Layer 12 of a small transformer language model trained on English Wikipedia (16 layers, counted from 0, width 96).
A neuron's activation on a vector x is SiLU(gate . x) times (in . x), where the dot is the dot product.

Input weights of the MLP neurons that the questions are about. A number n stands for n times 0.0013.
n62 gate: -30 -82 87 34 35 -136 40 -251 -48 -127 -195 175 -121 98 -107 -196 -17 13 27 -43 203 -119 40 96 212 4 234 -47 154 253 159 273 -119 257 -112 95 -97 76 71 13 -76 202 -187 -180 179 205 -88 83 -122 0 -100 57 -55 -89 186 -135 -9 66 300 -137 40 -35 30 -104 -232 -96 -47 253 197 91 -118 -74 298 -74 -113 48 -262 -47 123 87 194 52 313 -125 -17 -108 -22 34 60 254 -256 225 129 -202 -248 -26
n72 gate: -72 -98 32 -84 67 -132 0 -255 72 -23 75 22 -19 248 66 163 158 63 -246 31 197 123 236 144 9 -85 130 40 64 46 -374 -94 -242 -49 -99 -49 64 -69 70 86 19 45 36 45 90 -115 -172 -76 100 -119 260 150 -57 124 224 -135 4 27 53 260 -155 -203 66 -54 -209 58 -258 -271 -146 228 -140 -238 -86 -130 -202 256 -202 -253 -164 -85 40 9 44 156 232 267 98 66 -120 -149 -141 -382 -182 -122 44 130
n78 gate: -14 -62 -49 41 -21 21 197 -11 -198 -336 10 55 -93 -62 -34 205 49 21 122 275 -7 4 -190 -156 88 -155 -125 -24 53 -177 24 -45 -134 94 43 86 -166 -25 84 95 -54 -74 -59 -155 3 24 -49 181 78 82 -125 -81 31 -78 223 75 90 -46 -14 -155 205 60 194 3 213 7 59 -53 -93 -364 -175 -101 -88 -77 214 17 -53 -138 106 94 -128 -24 -51 138 114 41 42 -20 -58 -119 32 68 24 -105 -60 84
n112 gate: -50 84 182 61 69 90 -83 -147 -92 128 -75 45 -107 167 0 148 0 120 96 -34 123 -8 58 212 106 95 73 84 19 4 -149 211 -133 8 221 286 -63 28 242 -39 -75 -125 42 31 124 -140 27 -100 19 196 -138 -137 45 -165 -172 -103 145 -106 4 39 -12 194 109 -54 76 -15 15 -110 148 -104 -8 69 210 73 294 116 134 -103 -175 340 -27 12 152 183 -88 -111 11 -311 88 283 -66 26 -65 -210 -62 -58
n116 gate: -80 105 218 -101 4 -166 110 146 -119 -259 -74 4 160 87 -158 100 62 -85 206 39 -155 -103 85 18 72 154 -208 13 85 -32 -26 146 68 -142 255 215 -90 18 215 -296 334 31 -178 -49 13 218 -40 22 -9 194 -35 202 -208 -63 27 -105 -141 -99 118 68 -77 -71 144 80 22 -275 -4 272 -39 -119 -268 -461 27 -195 65 -182 82 -286 -144 173 -62 93 -92 -167 -40 66 -22 65 -88 72 -9 122 -162 -215 29 289
n118 gate: -74 -53 111 -85 37 25 -252 228 94 -12 216 160 72 -76 101 -217 -12 -66 13 -290 102 25 -136 8 -71 -101 -61 -40 -4 -171 61 65 -70 -229 168 -174 4 -256 178 120 80 25 102 -120 82 201 49 90 -183 -33 126 124 175 46 75 -236 -125 8 113 25 -137 -16 20 -98 -178 -65 36 117 217 265 -49 -290 -247 -106 -120 -20 -250 97 207 123 138 12 -113 49 130 -125 -37 -199 28 284 70 128 40 -140 -220 172
n137 gate: 18 95 141 368 153 199 -54 -131 22 31 -43 -150 23 47 91 34 61 216 -122 -138 39 279 80 -17 -98 -134 183 -48 106 174 -121 -166 -222 92 130 -82 213 216 -51 -31 90 244 79 71 162 -90 132 -26 21 -62 -140 75 358 -321 -89 127 -108 -62 341 115 18 207 360 48 173 31 65 -45 30 26 66 -100 97 -210 155 153 58 87 -111 228 13 166 -65 -69 113 195 -131 213 251 22 -67 -111 -160 -57 174 -88
n176 gate: 159 325 184 -177 -53 210 -104 70 -48 -87 -386 -14 -10 85 -67 -81 39 -156 284 -19 250 78 -112 5 -118 163 82 62 180 -162 -354 139 -181 -159 37 -10 319 313 145 29 -10 176 -10 -170 -189 -171 73 -106 -408 143 433 137 -71 330 -157 150 96 137 52 -20 -147 -155 14 -14 167 159 191 -202 -52 62 -78 111 112 -72 50 237 -39 -43 132 -145 -167 14 -29 -53 234 163 168 33 29 -272 -122 146 -33 -151 -62 10
n233 gate: -283 -186 70 -16 -37 -4 114 114 -12 -12 -32 -225 -93 -40 101 24 251 194 123 -352 -16 79 -83 -331 -29 -85 33 -134 66 0 -77 -106 -121 37 114 20 96 -72 -8 211 42 -79 -263 -99 62 -20 -54 115 52 54 -118 116 -92 38 67 38 -162 -58 266 12 295 -99 -132 -241 -199 -82 199 151 44 -106 189 -12 124 123 17 143 -54 -150 203 25 24 168 -170 8 -158 -77 -277 -215 89 66 -270 184 28 116 22 -111
n269 gate: 107 8 -56 47 103 -178 13 -4 56 -389 -155 67 -208 59 -97 291 -142 69 62 -76 226 139 248 -13 362 -204 -287 42 338 31 -174 -39 9 112 132 -98 57 -4 162 139 111 -248 0 -61 112 85 260 142 25 109 -51 87 -96 -48 -192 -191 -17 214 63 70 83 -9 223 -141 13 -215 140 145 -106 -103 125 279 -143 73 327 77 39 115 70 -69 -123 -99 -68 -47 -47 -149 -9 121 132 186 -52 130 89 4 23 9
n287 gate: 128 279 42 -108 -86 -145 70 140 68 61 -231 -48 66 -130 108 -189 -113 -68 -12 -52 90 270 312 -60 -187 67 15 130 228 73 -48 -109 -137 -72 -101 56 8 15 -127 68 -151 -49 -94 110 128 -200 -262 26 -47 15 -4 145 -110 88 -38 97 -7 -149 234 73 19 -148 0 75 -138 23 48 -115 70 -210 -98 -192 106 -94 47 -68 -23 -261 -80 75 -19 214 -122 -101 37 130 -22 40 22 -42 -38 199 130 -30 -166 -267
n62 in: -162 237 -73 -333 81 136 75 -146 -40 -24 139 -139 -297 84 160 -84 220 110 189 -180 -166 -144 -181 -8 148 64 -211 -16 -78 -273 96 -24 -95 -118 183 -92 -66 -54 188 41 -146 -99 -118 143 -45 88 -4 114 118 -124 -158 -45 -103 124 12 -71 189 -45 -244 -66 -194 -237 143 162 -185 178 84 -17 -132 -24 151 61 184 85 64 28 120 76 16 24 105 4 -176 165 -36 -56 -93 193 104 131 37 186 48 246 -52 -65
n72 in: -27 40 -103 -13 -139 -90 -60 -263 -14 45 263 114 95 100 -235 -3 48 31 -176 -74 -17 10 179 -37 -59 -185 -27 17 14 -31 -24 -102 -24 37 280 -239 59 126 3 -106 28 -79 38 127 -116 67 17 -41 -132 -118 -10 34 3 180 -3 -70 -3 117 252 149 -152 0 30 132 88 191 -84 28 47 -37 86 -153 -58 -99 18 -85 139 -71 -210 -102 78 184 191 121 111 145 112 86 -47 -17 -131 -103 40 -220 0 41
n78 in: -3 113 -54 -100 -218 -64 111 -196 151 -45 -90 3 -78 -81 -128 -115 -79 -67 -39 -22 104 -26 -86 76 167 122 -183 -69 -80 -113 122 -69 3 89 67 -63 -225 -211 -174 48 26 58 -184 -35 187 56 19 114 -21 113 -217 86 74 -126 109 101 -166 -96 -65 -51 10 -99 105 138 150 6 119 77 12 -69 -60 129 -230 57 -244 -13 -26 -34 -26 3 3 -82 -56 38 -94 -22 79 -86 3 76 -38 -19 -3 105 -89 199
n112 in: -8 100 179 -8 -66 -204 32 -88 -12 -43 174 243 80 111 -11 -30 -62 192 0 -34 50 176 -110 -143 -67 -230 163 -176 23 -253 -31 -170 -173 -128 -263 31 35 92 255 70 48 -318 -249 8 4 -183 164 -159 143 39 -66 67 45 24 -138 -52 -61 75 122 75 106 136 99 35 -31 186 -230 -281 210 89 -93 15 -74 -151 36 31 178 -111 -75 -66 58 -147 -53 12 161 169 -96 -4 57 152 118 0 -199 55 -113 -12
n116 in: 31 353 -122 -297 17 -71 -260 -54 87 202 -77 90 -85 -124 13 -107 52 303 -99 129 -4 238 44 83 -40 116 57 164 0 58 9 334 9 310 17 39 -49 161 118 40 117 -62 -79 141 -153 56 -97 30 -182 -27 -152 93 81 315 -80 -216 -354 -44 103 -97 -75 -61 55 256 129 -57 30 31 82 373 39 0 22 -22 -18 -261 13 -82 238 127 73 -61 322 168 -168 -73 78 85 -133 -197 159 43 9 70 113 -13
n118 in: -34 -240 -15 38 83 -111 -160 0 -155 -73 19 45 74 101 -34 -22 -122 -107 20 -157 -140 92 69 -117 -139 41 0 -4 50 124 -68 -91 -77 -122 120 -180 -96 -191 44 119 -51 -96 57 -11 -312 112 -103 -34 -15 104 102 196 -155 -155 208 -118 60 154 101 31 -81 -111 -100 0 -218 -129 -45 -372 11 234 118 -95 31 -80 -143 -201 -62 -146 58 -65 -188 -64 0 -26 -45 -214 -257 199 -52 180 77 -119 187 -234 -61 -125
n137 in: -36 12 -158 -183 185 -116 16 16 -28 -163 12 -15 81 144 -117 62 -174 -28 -110 -27 -149 -44 -28 -28 148 -59 -12 172 -167 133 -90 8 -168 51 -8 -117 156 -81 34 378 -69 136 -158 76 -162 -132 -171 -32 -50 -60 -24 168 269 88 128 -216 -78 168 -194 184 -156 238 -236 27 8 -114 86 -36 27 -63 -107 -209 -52 55 165 -225 -105 -269 24 55 -98 110 -47 -39 70 -156 20 -84 211 -246 -72 185 144 44 -76 -229
n176 in: 86 -13 -95 -357 315 123 111 23 -301 123 -71 -18 -307 53 27 22 -145 -32 -140 -178 -63 -137 -96 95 -23 197 81 -13 269 115 -313 67 128 -172 91 116 78 32 314 55 116 -114 -81 -250 72 -9 23 -41 39 0 72 219 -106 -225 335 177 -58 9 133 302 -284 -54 71 -58 -179 63 179 -92 36 261 59 32 132 -167 132 135 -46 27 -37 18 4 86 -27 -125 -183 147 229 -123 330 59 -243 75 -62 91 -180 -68
n233 in: -112 -285 -7 -53 -11 -29 -81 126 -179 293 119 -18 -115 -64 -96 -205 130 36 -112 18 -150 -44 76 -50 22 4 -40 68 -40 -114 103 -14 -66 18 72 29 -70 -104 -191 98 174 -51 40 54 256 43 134 227 91 33 39 69 154 -99 -304 -134 11 135 50 -37 29 47 -145 82 -107 -18 -100 187 -191 -93 83 -101 -91 -97 -101 -32 -55 242 -40 105 -100 -90 -35 171 29 214 -86 -105 -21 283 161 -70 103 -120 58 -173
n269 in: 65 98 -50 238 80 -162 -16 -149 -19 -46 33 -220 -196 -97 -90 -71 23 -92 16 26 201 85 69 118 108 -223 -145 -79 -35 -85 -60 -205 -43 -114 -33 -83 77 -208 133 -65 51 -185 203 -81 -183 -26 -219 190 111 -16 -133 178 145 50 -217 -205 -121 81 -34 -73 27 195 168 -11 98 -149 30 -31 -45 19 4 -49 -92 38 -342 46 82 90 382 -164 117 -27 180 -128 98 132 -197 -15 -79 104 -15 -22 102 65 156 50
n287 in: -7 -7 227 -7 -89 139 -183 -69 -159 134 58 -36 -8 167 208 164 -182 -97 -119 106 -99 -82 -30 -203 -64 22 240 -80 150 -155 253 -77 -79 -15 -96 293 -64 164 140 56 61 352 -234 -105 -41 0 -41 -85 22 -219 -37 -64 -79 -68 30 -210 -15 101 128 -173 101 0 -62 52 121 148 26 -38 11 -26 74 -48 52 -130 8 33 102 -44 67 37 40 41 -193 121 37 -110 -236 -43 139 -37 -221 -137 40 146 -140 96

Each question shows a token from some text and the vector x that enters the MLP there. A number n stands for n times 0.0097.

" f": -82 102 27 -48 159 30 48 -109 53 34 114 -237 -4 18 -29 -13 -92 -104 -259 -104 -40 -60 2 -242 -210 72 13 -65 -45 -79 91 37 -33 -49 -33 -25 -53 -71 -59 -28 -77 80 -118 55 110 155 1 -227 74 122 34 91 -256 25 44 -5 13 24 -110 -3 -157 -3 -82 22 -78 53 16 31 45 24 -40 97 99 -29 -22 -91 -25 35 142 116 17 44 58 -143 -126 -55 -43 20 -123 53 -123 100 92 61 -222 -116
Which three neurons fire most, strongest first? n62, n287, n118

"ight": 66 -134 -38 85 -50 36 34 -34 78 -74 211 -24 4 -32 124 -33 30 128 67 100 40 -53 -68 61 -11 -153 -33 14 37 -88 -87 -61 -15 -47 102 -4 47 -79 12 107 71 -146 -83 91 -60 -100 38 -113 15 69 64 122 -53 -100 -39 128 -36 -117 38 13 26 -27 12 58 -264 -31 -288 105 -225 -153 87 -106 -187 -97 -17 -135 171 87 104 72 212 -26 83 20 -156 -116 42 -130 -193 -17 27 -68 -67 -56 -144 -37
Which neuron lights up most? n233

"le": -138 19 70 -31 -19 3 216 -25 61 -103 54 31 17 -58 28 -93 14 -3 10 -19 -57 83 52 -119 96 97 -74 -64 -230 57 34 -11 -32 11 -17 -11 1 7 -76 -24 88 -72 104 -171 -135 -30 83 0 86 -108 54 143 50 1 -86 148 -39 -35 -323 -29 4 -150 47 -37 -138 -80 -188 81 -147 118 113 70 -101 25 118 -20 69 34 13 -19 83 66 19 49 -179 15 -5 -44 -27 -121 209 -41 -61 -24 -133 -147
Which three neurons fire most, strongest first? n287, n72, n176

"ement": 189 -41 -1 56 55 11 -88 -38 -48 16 -1 53 77 -18 196 13 -258 -65 80 -65 46 -78 -159 -91 -47 19 -73 -27 -51 12 177 -15 184 23 249 20 31 -37 156 -44 -95 -120 7 29 -59 13 48 -76 141 5 130 -33 2 7 -5 122 165 -101 -114 -97 -61 -11 -86 116 -129 51 -347 3 -79 -40 96 12 -122 -38 -42 -59 132 92 27 49 127 -12 61 -31 -27 127 -16 -115 -144 -12 -10 -68 146 86 -153 -150
Which two neurons fire most, strongest first? n116, n118

"b": 53 17 169 47 18 -34 -41 126 92 49 8 -71 -65 -93 -97 58 -138 -120 -118 14 -79 -152 -21 24 54 -56 10 -89 -78 -17 6 -15 -2 85 -108 -111 117 -61 -39 9 15 206 75 7 51 -60 -70 -96 101 27 -93 28 -10 -181 -125 165 97 -91 -177 91 -69 -32 -46 155 21 39 78 -59 20 -44 -37 54 -96 -205 101 -110 165 88 169 113 131 146 40 87 -121 18 -69 68 -63 133 -174 92 234 55 -74 -91
Which two neurons fire most, strongest first? n137, n287

" cons": -73 48 173 25 -89 -58 10 -39 16 -34 -4 3 32 88 -5 22 -49 -142 29 -56 73 119 -101 -68 -61 115 -27 36 -53 79 95 -114 -61 -103 -31 -200 207 3 -50 -42 -180 54 36 -52 -121 2 81 -72 -282 58 -128 23 -61 83 111 72 -170 -131 -67 -17 -149 -23 42 145 -99 99 9 -114 54 -149 77 4 -85 -5 118 46 -44 99 157 57 142 47 22 -139 -173 32 120 -227 -164 31 -72 -122 -20 -19 -63 -183
Which two neurons fire most, strongest first? n176, n118

"ost": 4 -83 -19 79 -74 75 -58 -217 108 -146 202 123 88 63 -13 -40 140 38 -54 -120 17 47 -78 156 9 -23 -29 69 -58 30 30 -66 -67 -144 41 -94 96 51 70 -149 -89 -1 -115 27 -148 -208 86 42 33 119 68 34 -171 -30 115 -65 -56 -68 -120 -50 -152 -137 -85 154 -151 -62 -56 78 -42 -210 -12 -2 -98 -103 -14 -83 234 -38 104 25 54 109 129 -74 41 63 36 -173 -72 -75 17 36 137 -44 56 -83
Which neuron fires most, and how strongly? n72, at about 3.8

" the": 178 -93 117 -92 -20 5 70 -32 56 -169 105 35 -52 35 6 -138 -39 -35 -71 26 70 76 -55 -16 135 23 -105 -74 -73 15 9 -154 -115 -91 -19 33 22 -160 -12 65 -45 -42 -48 -18 48 -337 -51 34 -54 55 -112 -43 -24 12 -73 86 48 120 -37 -77 -45 -22 80 83 -37 63 -118 11 -58 -355 94 79 -124 -42 -38 -67 -97 89 45 136 72 16 68 -32 56 112 -104 -210 -59 41 -73 -167 -14 93 -57 -111
Which neuron lights up most? n78

"n": 10 -89 -73 -28 19 -144 -24 -83 -6 -55 17 13 -25 -89 13 116 72 58 -190 -179 48 101 70 -165 -40 61 -73 -139 -81 34 155 -179 -67 -40 245 29 23 202 162 -117 -91 -80 -62 38 -104 -56 -57 54 119 -40 -128 106 -47 -29 -51 101 -171 -4 -24 -106 -141 6 26 -34 -21 -100 -33 137 -90 -43 87 35 -188 -26 189 -138 201 59 -23 23 -6 -92 79 -53 42 -8 -56 -83 -244 -11 31 89 -124 -172 -27 -40
Which neuron fires most, and how strongly? n269, at about 3.9

" 200": 4 -33 15 114 88 213 68 5 2 -101 -12 -58 11 22 15 -57 35 -38 -145 29 -86 -228 55 -37 202 112 -9 -32 -70 -122 3 -3 161 -61 168 -115 55 55 192 -116 116 226 -29 19 -73 -6 -10 -36 16 146 -48 -109 -71 113 3 69 -135 -192 -120 -89 -31 125 0 90 -7 204 0 74 -56 -133 -3 137 -211 -86 34 -123 0 -57 84 20 163 14 87 1 -48 81 -50 -98 14 -24 -77 18 66 -16 -183 -45
Which neuron fires most, and how strongly? n78, at about 1.2

"it": -109 35 -80 5 8 127 -56 5 97 -280 -67 77 -52 -168 49 -119 -186 -30 -38 -85 15 104 41 31 -30 -55 303 -47 74 125 -3 22 73 -49 80 -12 140 22 -100 -66 29 -184 43 59 -111 -110 98 -129 116 27 196 -19 76 -53 -9 -70 -155 -4 -147 -120 -49 44 -36 73 -111 43 111 80 -122 -36 -57 15 7 22 49 -7 68 121 -113 49 -4 127 -23 84 5 89 66 11 -100 -79 104 70 155 -11 -117 -295
Which neuron lights up most? n137

"ey": 115 31 1 131 -143 -75 -7 115 26 52 162 23 137 -35 -43 -100 -78 -43 -27 -215 53 -105 -82 -91 27 -32 1 35 -119 -7 9 -50 48 16 153 9 35 33 187 -79 62 -28 -81 -119 22 -97 -87 -108 -101 44 105 19 -40 -19 -104 93 -78 -120 -149 -165 -36 -13 10 38 -181 48 -309 31 -122 -44 134 -106 -42 -90 73 -129 134 -52 -82 94 149 -101 242 -13 -56 107 26 -120 -149 -144 5 -39 77 61 -158 -55
Which neuron fires most, and how strongly? n116, at about 0.55

" 194": -41 -47 12 2 56 32 122 48 -73 46 10 -47 -4 -32 81 -170 14 21 -199 -83 -60 8 -17 -66 162 -14 -71 -64 -25 -210 12 -36 161 -104 114 -142 87 -84 186 -93 -105 197 22 -2 -71 -55 -82 -152 127 119 47 30 10 -72 -104 155 -101 -116 -124 -90 5 65 29 -33 48 89 46 79 -12 57 -21 108 -54 -214 35 -8 62 92 147 31 110 88 157 67 -159 -35 -34 42 148 -53 -81 85 135 -104 -186 -181
Which three neurons fire most, strongest first? n137, n116, n233

"her": 50 88 -6 118 -120 -171 -21 -98 93 -41 147 -45 7 31 -12 -140 48 -16 -68 -76 -75 -112 110 7 -97 -2 -4 30 -24 146 18 -121 70 -35 180 45 -66 25 110 -94 39 107 8 -61 -139 29 -54 -212 75 107 146 45 -103 12 -135 152 -70 -100 -90 -79 -138 -29 1 -19 -115 -67 -233 129 -143 74 152 -143 -205 -46 5 -66 64 -4 172 122 70 -108 247 4 -56 11 -145 -118 -74 115 -24 -63 92 -59 -34 -80
Which three neurons fire most, strongest first? n118, n116, n72

" (": -55 -85 -153 55 -6 -2 95 18 -46 -107 165 -73 -16 117 -20 -190 46 -108 -37 -130 34 84 44 14 165 49 6 15 -107 -65 80 -82 23 11 7 -48 -12 70 -112 -38 122 -144 55 -99 -100 -61 -96 -104 200 68 -100 89 10 -53 -44 126 26 140 -252 -110 -35 -56 -135 32 -174 78 -77 8 -54 14 33 -66 -66 -129 72 -22 -105 6 55 -22 13 13 31 67 -99 -68 -123 -166 166 -327 -55 17 164 86 -65 -191
Which neuron lights up most? n233

"ign": 62 -127 -134 59 -119 191 -71 -133 30 -39 166 104 -146 8 -8 -26 -17 -1 -168 30 176 -78 -21 -53 -100 64 -5 19 -58 -158 162 -72 67 31 58 4 139 -10 172 -191 79 -69 7 72 -3 -34 104 127 169 4 126 9 -41 -55 -57 83 7 -76 -75 -94 -96 86 -80 -40 -139 19 35 184 -136 -20 176 -50 -174 42 -53 -28 289 15 85 33 137 -5 9 -74 -81 41 22 -141 -258 46 26 -69 22 119 -67 7
Which neuron lights up most? n137